Layer 3 of a small transformer language model trained on English Wikipedia (11 layers, counted from 0, width 128).
A neuron's activation on a vector x is ReLU(weights . x + bias), where the dot is the dot product.
The model reads these tokens: "im" "ated" " at" " 9" "00" ",000" " in" " 202" "1," " including" " over" " 3," "000" " Grand" " C" "ross" " rec" "ip" "ient" "s" ")," " with" " some" " 9"

The vector x that enters this layer's MLP at each token. A number n stands for (n - 500) times 0.018.
0 "im": 528 512 508 509 525 489 483 495 493 487 504 495 486 533 514 492 506 496 486 480 504 487 491 506 502 506 498 522 492 96 485 479 478 495 501 506 501 490 482 508 504 496 506 482 511 510 506 557 505 520 471 492 500 449 514 481 497 516 528 470 513 504 489 503 509 486 506 496 488 492 513 503 498 510 485 494 513 508 460 505 510 485 500 485 511 520 529 501 491 510 476 523 478 516 513 488 631 513 468 510 473 516 504 519 493 684 515 507 521 493 506 504 510 476 491 496 496 476 489 423 527 509 454 494 533 501 495 492
1 "ated": 452 517 535 551 493 472 479 534 472 490 489 508 462 516 518 541 524 482 540 486 499 508 498 488 497 535 484 512 497 158 437 444 494 493 521 469 510 520 506 522 494 503 530 522 443 472 464 442 494 525 496 495 505 515 517 475 513 479 533 491 523 526 498 478 444 461 480 502 485 469 450 489 459 505 478 476 474 461 543 518 516 524 473 527 499 491 464 530 481 478 551 502 494 496 524 503 635 494 496 507 474 646 472 500 479 585 513 493 517 490 513 475 530 478 495 535 461 498 530 500 545 536 463 507 511 523 502 475
2 " at": 435 498 470 537 509 526 460 508 498 501 500 520 495 520 468 527 517 491 496 489 495 493 517 498 489 519 525 555 509 123 410 482 523 457 516 462 514 502 478 482 508 453 548 528 474 495 450 472 484 498 468 485 483 487 555 481 498 520 493 535 527 490 510 517 464 493 464 533 516 507 467 441 472 482 494 509 506 474 507 503 470 514 485 522 499 492 526 517 517 512 491 493 483 496 521 489 630 499 509 510 505 619 467 503 533 575 514 488 532 495 467 458 473 515 467 511 503 527 526 480 514 540 476 531 514 476 505 485
3 " 9": 483 483 544 534 527 515 515 497 511 469 511 487 518 527 488 519 512 528 475 476 546 486 478 513 520 514 524 474 509 119 445 485 504 508 508 453 475 536 517 528 473 460 514 497 477 492 468 456 451 506 482 516 544 517 502 493 513 490 475 525 549 490 545 492 485 498 489 488 475 511 469 480 485 446 502 475 508 508 505 518 488 502 489 522 515 493 537 458 491 507 528 518 471 495 521 452 628 476 515 501 497 555 437 449 479 566 532 456 534 548 487 437 446 545 480 556 484 532 500 478 514 554 491 493 481 535 508 515
4 "00": 513 526 517 561 537 498 525 539 483 477 497 491 510 541 505 513 480 514 507 452 504 506 473 502 500 494 508 492 548 111 437 531 490 509 555 492 471 495 519 507 503 508 481 540 502 495 484 433 459 525 494 503 562 516 508 523 475 510 446 503 513 464 547 485 493 504 490 478 516 493 509 462 497 476 512 473 498 519 468 513 485 455 479 491 495 472 489 494 464 535 507 516 473 465 526 479 629 472 489 488 497 581 482 487 483 550 485 474 511 531 535 456 458 518 480 532 508 528 479 492 499 517 537 492 515 518 484 524
5 ",000": 478 527 523 546 476 466 505 551 481 460 484 483 525 523 512 532 488 498 524 473 521 507 485 469 522 501 480 496 515 106 442 535 525 489 566 459 473 480 505 482 504 503 459 535 533 465 482 417 518 529 496 489 523 491 519 531 468 496 463 534 540 460 565 476 503 499 501 474 522 509 495 461 483 488 505 469 494 502 459 538 518 454 446 478 489 489 523 478 461 505 511 548 477 501 530 492 620 468 513 486 522 616 471 490 492 545 481 482 495 528 534 482 501 516 467 530 502 504 527 522 527 495 498 511 489 522 492 501
6 " in": 484 481 501 521 473 503 500 491 500 475 493 500 498 520 486 545 466 493 484 483 531 489 503 519 510 498 499 548 499 101 447 492 511 485 505 449 483 528 501 507 475 485 584 495 499 481 449 415 512 497 481 487 522 500 539 497 498 518 513 533 554 487 497 488 486 489 463 544 534 483 483 453 477 502 544 495 489 473 506 487 479 504 502 523 492 465 503 519 504 500 495 502 449 522 477 480 622 528 501 508 501 629 470 465 515 605 504 490 488 521 482 479 483 487 451 531 514 481 546 504 521 513 500 517 543 502 527 492
7 " 202": 481 508 485 550 554 472 551 477 472 488 476 456 482 537 568 536 472 478 481 526 581 509 457 510 542 462 498 503 508 119 435 518 539 488 555 468 465 518 522 516 484 457 517 460 512 475 463 444 460 478 495 511 522 510 523 545 507 505 499 514 558 488 493 488 476 481 508 509 474 478 556 446 468 468 498 479 520 479 483 480 474 521 476 524 499 494 537 477 452 532 513 540 519 511 511 478 620 474 532 504 485 576 454 485 485 520 473 454 513 557 523 504 492 493 530 537 506 475 487 496 516 524 498 483 501 545 484 509
8 "1,": 499 448 497 525 504 495 575 508 479 466 479 513 499 508 499 522 486 508 520 470 512 477 498 557 514 494 488 545 479 90 454 515 513 482 524 496 506 510 522 497 489 482 478 508 499 450 476 447 478 493 525 488 512 539 504 505 498 528 479 540 526 480 511 493 502 476 493 490 529 481 530 462 481 489 489 523 509 485 465 504 535 458 467 510 478 494 540 488 479 489 499 467 452 522 455 487 617 472 516 511 499 617 504 520 510 597 500 467 517 524 497 500 518 473 487 499 517 481 509 491 519 530 521 532 480 515 499 498
9 " including": 487 480 545 506 487 517 501 497 515 461 477 529 507 500 513 537 467 483 489 505 510 523 531 503 524 516 502 485 476 86 440 501 466 502 528 482 491 514 523 480 507 489 516 476 491 463 485 424 544 494 512 492 484 515 520 490 503 504 500 531 516 490 487 532 478 509 485 496 507 451 505 472 442 486 465 477 469 509 520 527 510 454 517 556 498 503 510 520 493 471 512 532 474 503 507 507 612 483 527 495 489 646 479 514 496 571 509 457 499 510 453 488 496 481 457 485 473 496 555 508 540 516 498 536 532 497 482 487
10 " over": 475 480 505 478 469 487 509 485 480 445 484 505 532 532 504 530 491 501 484 528 514 500 506 484 494 558 519 503 497 104 426 480 480 444 564 486 479 494 480 491 468 510 574 504 529 461 463 424 496 474 498 505 496 502 543 536 499 519 528 537 577 441 502 501 455 517 487 502 489 492 480 455 504 487 524 499 459 517 495 523 483 473 476 518 500 499 529 499 493 465 496 468 459 514 496 486 613 502 541 515 507 625 495 418 517 572 514 472 505 505 492 473 476 520 481 524 514 504 587 472 524 548 475 512 543 520 512 482
11 " 3,": 523 444 515 515 490 516 558 487 471 458 478 499 505 526 488 533 500 525 493 486 521 477 491 544 512 485 516 484 481 88 402 528 502 463 574 463 495 521 518 515 467 499 498 491 482 433 503 458 470 485 495 510 518 534 498 466 505 524 492 567 550 469 513 500 492 489 505 506 508 508 500 471 478 478 495 525 471 505 507 521 509 472 465 516 488 519 571 440 491 486 506 503 475 515 465 499 607 448 493 524 484 620 450 519 508 575 531 479 498 530 487 487 473 485 499 500 518 484 515 501 520 563 489 517 502 519 511 504
12 "000": 515 526 535 563 488 495 536 511 494 444 493 489 519 538 514 508 487 515 487 481 490 494 493 510 502 512 501 443 527 77 424 542 481 509 572 502 481 500 520 499 507 522 494 496 509 482 496 417 476 503 492 514 574 484 504 547 489 502 487 512 519 439 503 506 487 521 482 474 502 514 531 466 508 480 474 483 494 540 496 510 518 417 480 494 484 498 487 512 474 531 504 526 473 462 512 514 607 451 511 479 490 591 465 491 499 555 480 488 479 518 527 448 481 504 469 535 505 546 515 496 524 543 502 495 538 518 456 538
13 " Grand": 500 527 517 526 445 437 491 516 475 438 495 528 521 549 515 594 433 542 475 460 484 512 475 495 484 502 535 464 547 100 491 515 513 521 531 510 479 528 475 500 463 486 548 479 516 516 480 382 550 498 499 514 543 468 515 552 483 518 474 479 499 517 475 509 481 522 484 514 484 500 547 463 515 498 568 461 537 521 520 483 482 530 487 497 506 477 518 453 471 513 487 515 487 520 523 459 608 471 499 506 488 602 456 484 511 590 479 496 511 472 514 504 473 532 472 492 478 502 546 517 501 547 463 487 564 479 464 520
14 " C": 466 458 487 522 434 493 518 476 507 464 496 475 485 498 567 528 477 539 460 479 513 512 458 531 517 492 504 498 504 81 464 545 549 475 493 496 511 528 490 508 480 471 529 480 459 461 459 443 509 523 526 533 539 491 524 551 506 509 497 497 525 513 505 482 468 516 466 520 494 500 513 474 487 427 567 474 529 509 556 502 460 533 507 499 495 486 527 447 497 541 492 533 486 521 488 446 605 459 479 482 495 511 475 473 498 666 531 500 511 511 489 511 506 487 520 530 483 497 530 557 499 561 481 516 521 497 523 504
15 "ross": 471 516 518 529 490 492 479 525 480 499 499 526 475 567 599 555 486 525 500 493 459 523 465 503 495 478 502 484 506 95 430 533 501 494 508 440 468 510 465 485 512 434 519 463 503 470 482 423 498 478 530 525 517 513 541 572 479 541 479 470 519 523 461 504 532 544 463 516 510 471 485 466 515 486 517 484 531 481 482 505 527 533 491 520 487 527 555 493 455 492 512 528 476 493 469 437 606 484 502 523 502 583 496 460 492 635 506 480 498 508 498 500 514 488 492 542 434 538 552 529 494 498 494 512 532 480 464 527
16 " rec": 419 489 516 506 465 494 511 482 493 448 482 459 534 519 621 548 460 519 431 528 487 498 480 493 504 534 509 544 480 117 463 546 528 489 535 517 482 494 453 500 483 477 542 451 435 464 514 385 459 512 519 535 469 538 556 578 490 499 546 496 530 529 513 481 455 530 512 510 449 504 509 489 498 465 544 474 500 484 500 552 475 510 471 529 525 519 511 521 474 470 502 545 466 535 531 459 603 529 499 470 510 567 455 418 520 557 513 475 519 487 488 543 489 486 502 581 462 509 521 487 471 570 462 530 477 533 497 486
17 "ip": 483 559 512 509 540 538 543 514 477 458 471 455 439 538 554 532 512 499 482 501 491 499 499 489 470 505 523 492 555 81 477 527 516 489 530 497 488 568 460 499 497 469 527 475 499 488 501 415 451 492 492 508 503 486 516 533 493 492 510 464 511 496 457 463 454 500 485 477 505 510 463 481 480 487 574 494 487 497 470 506 481 533 494 576 494 503 499 509 489 502 515 511 493 500 484 452 603 485 505 500 488 546 528 478 494 686 497 480 507 493 526 490 510 501 523 531 523 534 512 502 499 550 510 489 463 494 482 502
18 "ient": 431 549 561 510 515 452 508 511 504 451 473 469 461 505 579 551 477 527 522 495 473 508 480 479 510 487 482 525 517 108 489 528 506 507 565 503 522 536 475 455 473 499 457 498 479 519 526 474 498 513 497 535 502 470 490 544 508 507 514 442 525 550 478 491 465 521 497 508 477 502 526 483 454 521 502 486 556 502 480 502 528 486 439 537 496 514 456 529 483 507 572 516 486 525 502 491 601 511 489 525 522 621 469 454 459 658 503 481 512 486 516 539 472 495 497 505 444 491 474 485 477 538 501 462 491 483 450 508
19 "s": 426 496 511 501 538 496 493 529 498 515 484 455 494 508 531 509 519 472 518 505 512 485 509 483 535 503 476 481 507 59 529 483 490 503 552 476 476 512 494 457 480 485 447 525 504 519 510 435 508 508 548 514 506 496 511 493 522 512 496 484 507 534 513 511 514 531 486 492 514 501 493 481 479 496 500 529 515 465 472 495 482 514 487 559 482 480 526 453 509 526 507 487 496 512 481 469 598 525 491 490 500 603 523 501 511 702 505 479 499 515 502 484 512 470 472 536 500 487 515 519 494 493 501 487 460 485 488 468
20 "),": 496 443 497 503 498 510 512 506 475 462 482 513 483 510 511 526 474 491 479 486 503 472 511 531 521 512 472 540 480 37 473 516 510 513 504 490 482 504 512 475 501 512 495 507 491 496 492 501 492 505 512 511 552 546 490 463 491 540 487 522 513 505 504 523 498 520 509 503 504 491 521 464 510 522 495 497 509 518 504 488 510 504 488 533 472 473 539 483 500 476 501 465 493 487 475 523 591 487 513 474 479 645 511 523 508 651 495 493 521 530 448 493 486 481 474 486 482 473 509 479 519 501 510 510 514 500 494 493
21 " with": 474 462 500 509 480 488 486 512 470 464 482 491 487 505 474 498 485 477 488 524 517 502 514 488 512 552 514 515 465 46 488 505 507 481 530 507 480 522 506 497 502 481 546 517 489 459 467 418 499 493 508 490 514 533 555 519 507 483 499 525 506 515 483 519 456 496 485 486 501 478 538 446 492 511 472 495 471 541 498 515 490 467 511 526 490 492 530 504 520 489 505 464 488 495 520 525 589 491 507 505 502 663 495 479 531 644 500 498 504 518 469 491 495 497 482 464 491 479 542 498 535 544 461 527 527 496 493 500
22 " some": 501 494 495 500 490 459 464 501 513 452 465 483 500 523 520 513 456 493 446 510 509 519 471 457 528 520 508 483 476 86 459 537 456 468 575 502 509 499 482 499 489 521 528 496 499 423 483 409 515 507 519 480 518 498 517 526 503 513 500 504 547 486 522 517 431 503 507 554 480 517 532 475 499 515 429 493 485 557 518 532 517 462 484 498 529 501 580 503 486 497 487 488 496 486 524 491 586 488 523 495 533 684 465 442 479 642 521 479 491 553 465 493 498 499 477 493 483 499 548 523 524 542 457 478 500 506 514 495
23 " 9": 495 476 537 530 517 509 523 502 488 454 494 469 528 498 507 512 514 526 453 515 531 487 476 531 514 518 528 465 479 44 467 498 488 498 538 465 471 553 498 525 483 446 509 476 475 479 483 443 442 490 490 531 552 524 496 497 521 489 484 524 552 488 528 499 479 520 494 474 485 549 482 494 496 465 511 476 510 526 510 521 505 493 503 522 496 497 552 464 511 499 521 531 476 501 508 485 586 467 524 498 506 567 441 458 490 590 524 468 510 534 476 424 449 559 484 549 492 531 517 504 517 573 483 478 499 532 497 511

Each question shows the input weights of one neuron of the MLP. A number n stands for (n - 500) times 0.0011.

n13 (bias 0.005): 666 410 648 544 454 599 370 343 507 541 538 392 449 440 461 410 433 641 406 397 578 301 596 505 617 330 608 507 594 567 384 607 449 611 514 547 663 492 560 606 468 402 523 454 378 514 620 711 390 507 351 484 590 513 355 389 601 383 599 577 450 289 486 490 455 542 587 369 362 570 503 678 505 428 479 437 474 614 483 617 517 487 639 469 490 490 522 432 322 406 495 554 424 490 470 665 519 476 504 514 439 436 608 596 410 398 511 503 431 495 478 450 609 410 611 639 476 520 615 469 545 615 407 599 406 407 516 459
Which token does this neuron like most? 11 " 3,"

n470 (bias 0.007): 357 414 494 531 506 611 567 615 532 483 408 371 653 433 539 366 527 509 584 578 485 542 607 616 603 615 490 306 459 559 475 534 519 395 549 465 474 513 554 651 588 430 405 557 312 362 661 477 330 453 453 494 441 687 538 414 453 510 587 461 481 446 434 441 558 356 481 411 434 516 429 570 266 429 526 588 341 417 389 575 561 433 482 536 493 530 567 631 452 364 613 423 506 216 525 546 429 488 583 539 316 480 529 497 614 419 528 591 598 463 656 468 654 456 360 446 531 535 468 496 603 494 398 627 657 460 552 433
On which token does it fire most, and how strongly? 1 "ated", at about 0.57

n371 (bias -0.015): 414 404 324 417 257 579 537 536 580 579 571 594 329 587 440 481 399 562 599 634 488 338 580 562 492 389 429 712 445 559 535 380 260 470 532 502 419 388 524 575 734 529 521 554 508 501 516 513 318 454 180 429 361 492 500 447 468 609 531 543 470 557 412 340 697 559 583 594 535 544 306 494 533 672 741 404 559 476 412 372 408 368 490 485 504 341 513 581 577 552 341 490 500 408 432 632 503 579 497 372 591 543 464 566 646 450 579 396 476 514 549 512 524 495 594 700 416 463 595 437 596 382 538 693 527 392 727 339
Which token does this neuron like most? 6 " in"

n395 (bias 0.031): 480 357 419 496 689 423 512 492 515 614 528 350 517 474 484 573 623 442 533 686 694 464 575 534 655 496 421 587 542 569 537 493 606 445 519 366 276 532 495 494 659 348 335 488 532 374 646 556 456 545 318 611 421 580 458 548 554 417 470 304 458 537 476 471 634 421 521 397 539 474 591 725 513 479 509 322 515 537 353 437 448 563 485 560 611 548 448 554 756 543 545 675 650 334 444 553 502 384 534 491 443 473 553 437 378 434 521 414 606 530 460 539 637 506 456 492 395 378 468 364 432 435 564 384 445 448 524 616
On which token does it fire most, and how strongly? 7 " 202", at about 0.51

n408 (bias 0.007): 544 599 552 421 590 499 533 607 423 476 431 279 495 391 468 530 482 545 687 463 517 494 542 347 642 546 393 626 591 538 609 502 465 621 463 561 557 481 544 572 529 558 428 564 515 638 483 599 566 662 537 442 437 463 407 556 423 464 530 321 542 615 503 418 480 352 441 549 506 522 462 431 470 593 478 625 579 437 434 423 628 488 476 423 430 317 454 658 387 455 618 378 522 541 467 503 489 557 435 409 628 428 650 575 501 477 312 570 617 579 507 407 430 514 559 547 439 515 547 542 571 398 541 421 385 320 435 496
On which two tokens does it fire most, strongest first? 18 "ient", 19 "s"

n303 (bias 0.007): 481 359 542 670 407 638 401 489 550 590 486 526 476 567 428 542 283 541 634 468 691 477 559 541 595 396 416 626 372 580 532 576 379 602 535 513 559 508 578 483 649 273 607 324 547 536 443 402 482 481 306 422 524 437 432 591 426 570 514 502 622 476 466 402 600 555 473 643 520 460 483 438 544 525 605 460 675 431 480 479 503 378 781 405 419 573 350 634 432 499 373 373 536 648 372 442 468 494 557 543 368 409 444 666 594 351 384 549 356 631 659 595 380 410 565 635 475 447 597 373 477 429 443 525 567 426 537 373
Which token does this neuron like most? 6 " in"

n64 (bias -0.009): 611 383 501 439 386 534 447 500 427 369 427 473 496 587 257 567 455 450 583 499 526 429 559 382 637 558 601 536 442 542 464 385 328 528 599 892 411 472 624 521 504 470 526 615 628 479 361 505 716 473 286 395 462 478 496 512 490 675 461 595 426 468 392 567 474 410 381 558 377 527 570 494 469 622 392 521 468 480 538 654 529 188 805 548 608 492 555 357 565 524 500 338 612 370 509 557 475 443 495 571 482 516 650 553 504 464 565 750 311 544 522 595 466 462 526 211 626 652 501 477 553 269 396 589 516 501 515 523
On which three tokens does it fire most, strongest first? 21 " with", 22 " some", 9 " including"

n294 (bias -0.002): 447 596 491 531 399 571 421 525 503 534 374 430 246 388 514 496 410 587 665 507 575 571 435 353 526 505 575 473 668 548 459 455 504 538 458 495 575 450 504 488 467 470 390 569 467 468 535 556 504 571 520 565 524 333 551 496 347 336 531 305 503 450 493 456 616 558 408 534 532 455 299 514 339 608 519 427 534 383 350 477 581 488 480 414 465 514 651 493 298 695 597 444 464 395 497 623 444 515 491 535 609 615 493 489 516 447 527 549 375 482 660 522 555 481 617 479 577 415 378 487 560 473 518 547 339 459 446 505
On which three tokens does it fire most, strongest first? 18 "ient", 5 ",000", 1 "ated"

n354 (bias 0.038): 514 416 437 513 333 532 426 455 436 540 633 498 506 522 517 513 397 591 614 502 458 349 523 366 597 400 519 489 666 562 580 546 535 599 479 474 539 718 456 550 553 603 326 446 447 479 559 515 490 511 330 369 516 510 595 402 416 577 441 293 566 692 611 502 429 439 422 673 339 514 433 478 449 488 570 322 674 459 428 568 403 613 466 356 714 454 581 512 477 478 408 574 518 501 427 528 547 609 526 314 502 403 397 496 460 417 447 514 673 491 404 526 522 559 654 563 470 496 465 550 504 497 581 497 476 452 571 618
On which token does it fire most, and how strongly? 14 " C", at about 0.17

n87 (bias 0.026): 519 601 327 479 545 505 430 314 518 349 549 644 417 489 442 512 430 483 458 571 516 532 472 472 462 371 603 424 624 564 502 624 377 391 512 596 439 580 537 449 468 390 477 470 395 464 706 572 362 526 571 561 402 532 390 534 586 474 441 424 461 523 596 521 706 491 434 501 524 359 353 496 644 569 454 571 498 475 517 630 535 509 489 545 538 555 480 558 288 603 620 464 446 563 438 415 415 580 535 476 626 507 305 363 645 488 660 545 264 694 614 637 660 497 426 496 594 714 477 368 385 492 493 598 421 441 384 495
Which token does this neuron like most? 15 "ross"

n505 (bias 0.007): 419 408 507 350 520 477 587 569 727 522 667 375 419 707 445 478 455 511 544 567 719 317 541 469 616 509 540 487 564 529 652 541 343 448 480 601 437 409 525 621 489 551 363 546 444 584 469 587 411 396 452 394 512 554 399 376 414 535 379 602 552 476 450 567 620 480 467 481 460 562 360 516 441 612 566 594 592 443 225 474 445 349 532 567 537 324 612 396 441 565 449 543 491 372 486 750 468 369 607 481 497 579 655 570 425 470 374 501 536 418 534 607 646 569 593 569 539 497 338 480 473 441 421 450 323 585 480 514
On which two tokens does it fire most, strongest first? 19 "s", 8 "1,"

n95 (bias 0.009): 576 331 319 370 424 379 638 452 533 495 477 413 586 434 440 408 444 384 553 621 362 455 459 611 438 638 592 604 369 597 509 546 418 269 472 724 458 467 445 568 417 558 409 453 596 416 527 554 530 449 589 444 522 565 387 519 488 565 551 588 374 560 391 560 625 429 515 516 448 482 566 520 599 466 466 547 401 316 590 494 699 606 257 506 586 587 600 385 461 460 401 460 413 311 483 569 467 560 552 469 651 526 466 635 537 489 628 432 421 559 452 544 540 593 347 352 506 523 541 482 551 592 513 641 579 636 582 503
Which token does this neuron like most? 8 "1,"

n51 (bias -0.010): 359 560 507 425 529 487 525 662 453 582 515 499 475 309 422 411 662 281 652 459 427 417 646 523 591 546 452 337 639 529 651 414 391 597 422 454 474 359 576 525 522 559 433 591 524 566 497 534 599 392 523 489 497 599 460 547 542 447 619 333 481 595 598 523 654 394 415 509 631 618 507 531 488 512 427 425 711 479 543 416 590 640 571 515 392 330 447 357 555 518 555 556 565 544 512 538 441 478 423 344 542 543 538 548 380 516 418 429 289 572 547 390 639 617 513 509 526 521 414 552 558 338 542 397 511 664 404 335
On which token does it fire most, and how strongly? 19 "s", at about 1.1

n493 (bias -0.033): 565 477 414 429 427 517 324 424 483 557 476 615 447 506 404 332 723 361 419 251 595 505 525 524 597 639 605 588 392 554 551 250 371 539 523 623 510 437 557 789 539 442 370 438 542 500 450 692 672 644 393 451 493 440 345 372 421 425 417 539 491 626 477 504 634 406 452 474 443 550 461 470 579 410 453 499 420 567 379 566 784 462 761 497 547 523 605 421 454 498 497 474 481 344 537 524 488 582 473 533 405 335 653 524 688 509 653 453 440 583 530 361 477 377 595 362 619 437 360 304 605 513 478 587 563 460 493 522
Which token does this neuron like most? 0 "im"

n179 (bias 0.002): 383 366 479 260 377 495 305 354 616 454 569 516 386 412 506 538 394 497 429 609 510 568 599 423 573 431 381 470 517 568 480 447 378 495 387 554 587 418 586 585 475 575 544 488 467 494 444 597 536 664 483 454 368 267 607 529 316 427 638 536 584 407 333 526 500 511 501 543 465 389 387 647 453 662 514 586 454 538 209 615 502 401 611 596 551 539 605 497 504 463 611 460 287 676 559 594 502 652 540 605 488 585 581 391 713 422 686 372 386 542 437 416 603 346 453 501 673 568 532 463 565 440 362 649 441 522 672 465
On which three tokens does it fire most, strongest first? 10 " over", 9 " including", 6 " in"

n162 (bias 0.020): 347 407 538 536 353 553 396 310 594 533 551 540 402 634 494 573 346 243 575 499 405 433 435 382 555 433 273 723 399 526 530 496 400 504 487 362 486 560 564 500 577 503 425 504 523 536 648 622 532 523 380 427 521 522 525 342 312 662 474 546 377 542 378 654 564 512 518 543 544 454 430 594 554 541 839 510 584 425 283 515 420 346 502 506 638 603 550 490 550 492 479 435 571 586 413 550 481 593 584 497 453 556 559 454 559 438 383 433 592 412 394 727 616 402 497 602 496 484 408 383 496 486 556 705 575 387 516 388
On which three tokens does it fire most, strongest first? 20 "),", 0 "im", 6 " in"

n220 (bias 0.000): 444 393 276 524 330 528 298 518 488 693 358 500 386 433 425 561 556 330 510 427 497 537 460 580 530 643 570 607 469 508 622 471 409 453 285 511 582 633 497 570 501 443 548 547 417 517 492 532 568 669 484 453 504 595 444 377 544 376 625 528 532 383 470 456 497 415 355 454 607 669 290 648 581 513 635 468 359 370 563 405 369 469 710 466 439 491 551 553 571 479 545 583 438 496 610 538 491 595 569 518 307 529 489 445 643 462 517 666 440 589 516 410 501 540 493 534 638 503 508 476 560 494 512 423 567 409 571 443
On which three tokens does it fire most, strongest first? 6 " in", 2 " at", 1 "ated"

n203 (bias -0.019): 367 385 301 486 577 592 424 331 354 650 637 567 527 369 482 434 455 463 447 662 372 584 484 564 516 507 630 518 738 572 478 420 358 429 383 475 536 587 540 538 670 429 562 483 368 527 619 612 496 513 412 391 327 578 602 371 356 543 487 488 459 549 574 781 441 365 470 559 298 655 432 346 505 579 537 554 556 557 404 495 526 536 520 451 475 585 415 588 461 685 700 418 659 471 452 622 475 480 493 555 463 458 501 389 609 419 633 615 688 524 403 573 510 467 572 495 720 700 476 409 502 325 417 684 597 491 528 330
Which token does this neuron like most? 2 " at"

n430 (bias -0.009): 509 348 592 542 340 492 507 496 504 507 642 507 433 312 444 343 553 583 496 442 501 329 383 255 637 569 563 534 444 570 637 297 574 377 626 476 483 578 497 441 503 517 376 547 401 500 504 595 554 461 571 508 357 418 474 382 471 462 488 513 550 512 531 424 428 689 425 390 370 607 347 523 632 519 563 364 498 544 542 637 538 571 629 355 435 447 606 460 452 380 600 480 523 330 617 599 525 466 554 322 498 447 478 470 430 445 423 445 610 645 486 409 506 562 586 636 566 457 447 510 623 615 521 465 464 531 542 470
Which token does this neuron like most? 23 " 9"

n341 (bias 0.017): 495 434 482 393 421 538 479 499 563 293 450 449 506 525 466 466 560 434 454 530 413 528 518 501 527 589 490 397 490 567 441 512 280 500 595 563 608 549 496 601 422 441 490 514 643 415 346 506 712 422 445 568 497 586 488 460 502 487 560 445 571 442 430 277 446 497 533 657 577 502 703 551 534 561 409 587 462 668 543 500 600 302 558 455 412 506 557 565 679 468 495 464 467 568 747 455 467 604 447 600 681 546 518 623 571 452 549 534 311 594 510 458 441 400 490 202 772 443 386 454 453 482 428 449 710 501 521 474
Which token does this neuron like most? 22 " some"

n3 (bias -0.024): 472 355 449 462 497 733 351 557 423 496 425 434 520 522 469 399 454 509 536 680 557 611 681 568 487 536 491 549 409 568 555 505 345 521 547 599 355 530 606 588 444 526 539 306 397 521 529 457 508 508 464 388 347 694 507 389 465 631 627 511 368 551 293 603 385 447 401 351 420 421 406 523 564 508 527 557 334 482 369 592 487 480 542 603 552 544 373 463 770 617 678 459 425 587 633 489 454 520 574 611 398 574 422 403 719 448 451 571 549 287 559 542 655 329 438 480 580 601 560 385 601 304 392 631 648 610 418 469
On which three tokens does it fire most, strongest first? 21 " with", 9 " including", 1 "ated"

n384 (bias -0.010): 471 375 633 480 437 576 536 529 520 756 382 484 557 570 358 513 590 507 494 486 451 374 444 566 642 472 491 640 465 561 622 553 575 290 416 693 389 458 414 594 458 494 406 589 461 489 631 646 287 477 182 519 503 499 482 495 330 497 443 490 678 432 251 330 555 405 491 225 643 624 442 595 324 540 693 544 537 339 375 437 561 382 477 696 412 501 582 558 343 235 336 462 446 289 342 702 433 444 363 506 554 504 601 609 553 445 542 609 655 523 425 590 702 363 456 596 462 432 541 550 673 536 665 573 572 710 658 565
On which token does it fire most, and how strongly? 8 "1,", at about 0.48

n182 (bias -0.001): 356 444 409 425 574 563 501 434 400 546 527 687 486 345 412 458 555 297 547 522 279 521 479 517 530 485 399 482 481 554 711 444 394 550 408 451 409 345 598 480 496 421 397 547 579 485 756 512 651 439 602 605 392 317 560 495 459 494 377 404 433 714 354 545 618 567 441 422 690 227 378 509 482 609 576 501 548 466 413 495 401 527 410 550 592 484 394 506 510 521 552 588 604 446 419 635 421 642 509 334 542 576 636 503 639 480 531 497 456 490 437 510 669 405 414 412 525 555 511 543 612 425 492 623 401 724 537 431
Which token does this neuron like most? 19 "s"

n92 (bias 0.003): 626 301 532 348 399 441 592 344 454 559 508 579 667 526 493 536 484 507 461 562 454 505 437 563 580 529 437 501 412 538 516 361 448 549 634 533 509 362 516 463 570 558 583 484 686 462 622 484 572 575 301 442 510 548 340 450 420 546 389 573 559 643 311 514 618 377 419 491 445 467 701 523 628 397 362 548 492 545 517 370 574 410 553 425 439 456 536 401 550 460 503 371 530 520 484 630 468 431 479 445 473 495 380 786 519 503 478 508 622 596 381 678 560 559 557 488 526 341 559 446 628 476 437 548 545 511 398 324
On which two tokens does it fire most, strongest first? 20 "),", 11 " 3,"

n360 (bias 0.027): 549 670 424 269 606 763 566 544 419 522 384 333 470 664 453 512 674 317 565 383 395 309 332 384 394 401 489 499 478 590 572 535 436 631 586 533 430 481 479 484 421 642 418 392 501 584 568 522 489 619 529 558 354 526 506 559 476 477 586 414 543 457 556 424 561 430 509 489 595 517 456 707 696 495 552 380 477 533 365 341 663 500 349 510 437 469 668 527 494 555 593 658 641 529 550 545 490 583 343 321 460 508 607 622 530 521 383 631 442 591 482 539 649 397 496 503 473 512 384 379 468 497 330 464 469 542 446 523
On which two tokens does it fire most, strongest first? 0 "im", 17 "ip"

n160 (bias 0.021): 444 587 500 353 447 594 506 521 613 437 608 565 570 441 477 464 577 534 424 487 538 449 475 494 481 383 485 443 384 531 541 317 409 509 537 549 577 468 825 574 450 420 586 357 432 516 380 479 563 585 482 431 453 625 246 469 494 504 437 652 477 367 444 697 503 638 496 522 511 338 540 537 623 535 401 630 518 452 354 558 526 409 581 540 485 487 596 334 416 644 483 509 487 485 451 489 468 392 601 632 335 467 655 563 467 440 532 416 335 581 491 378 535 645 567 456 618 721 382 452 480 534 469 452 493 478 502 519
Which token does this neuron like most? 11 " 3,"

n2 (bias 0.015): 523 696 452 515 393 391 333 503 367 370 548 491 405 549 456 535 501 451 596 402 503 460 408 453 618 570 447 485 589 564 528 480 470 468 481 473 668 374 519 625 544 535 260 563 706 522 391 559 564 409 394 533 484 330 571 534 354 398 495 421 505 551 419 448 587 467 514 456 496 568 537 595 391 688 549 322 617 540 405 694 602 401 414 284 449 496 454 673 372 463 575 581 479 658 594 542 499 486 424 449 459 572 544 566 498 436 438 587 486 491 586 470 520 510 419 455 410 448 451 392 554 418 440 377 574 594 405 649
On which token does it fire most, and how strongly? 5 ",000", at about 1.1

n375 (bias -0.029): 442 413 345 355 477 490 519 582 570 487 543 510 672 562 444 455 650 324 513 573 382 483 452 556 410 618 529 592 469 528 564 511 402 425 537 536 498 396 591 551 632 736 377 403 498 395 554 550 650 503 623 534 491 581 454 521 374 553 508 631 462 553 480 332 606 372 481 473 559 404 597 584 406 601 362 398 407 391 535 436 677 452 421 500 427 467 615 593 361 471 496 436 682 484 535 694 409 532 515 397 602 567 513 566 508 447 452 612 428 645 500 509 517 588 315 418 486 429 494 429 591 524 413 571 517 474 513 426
Which token does this neuron like most? 20 "),"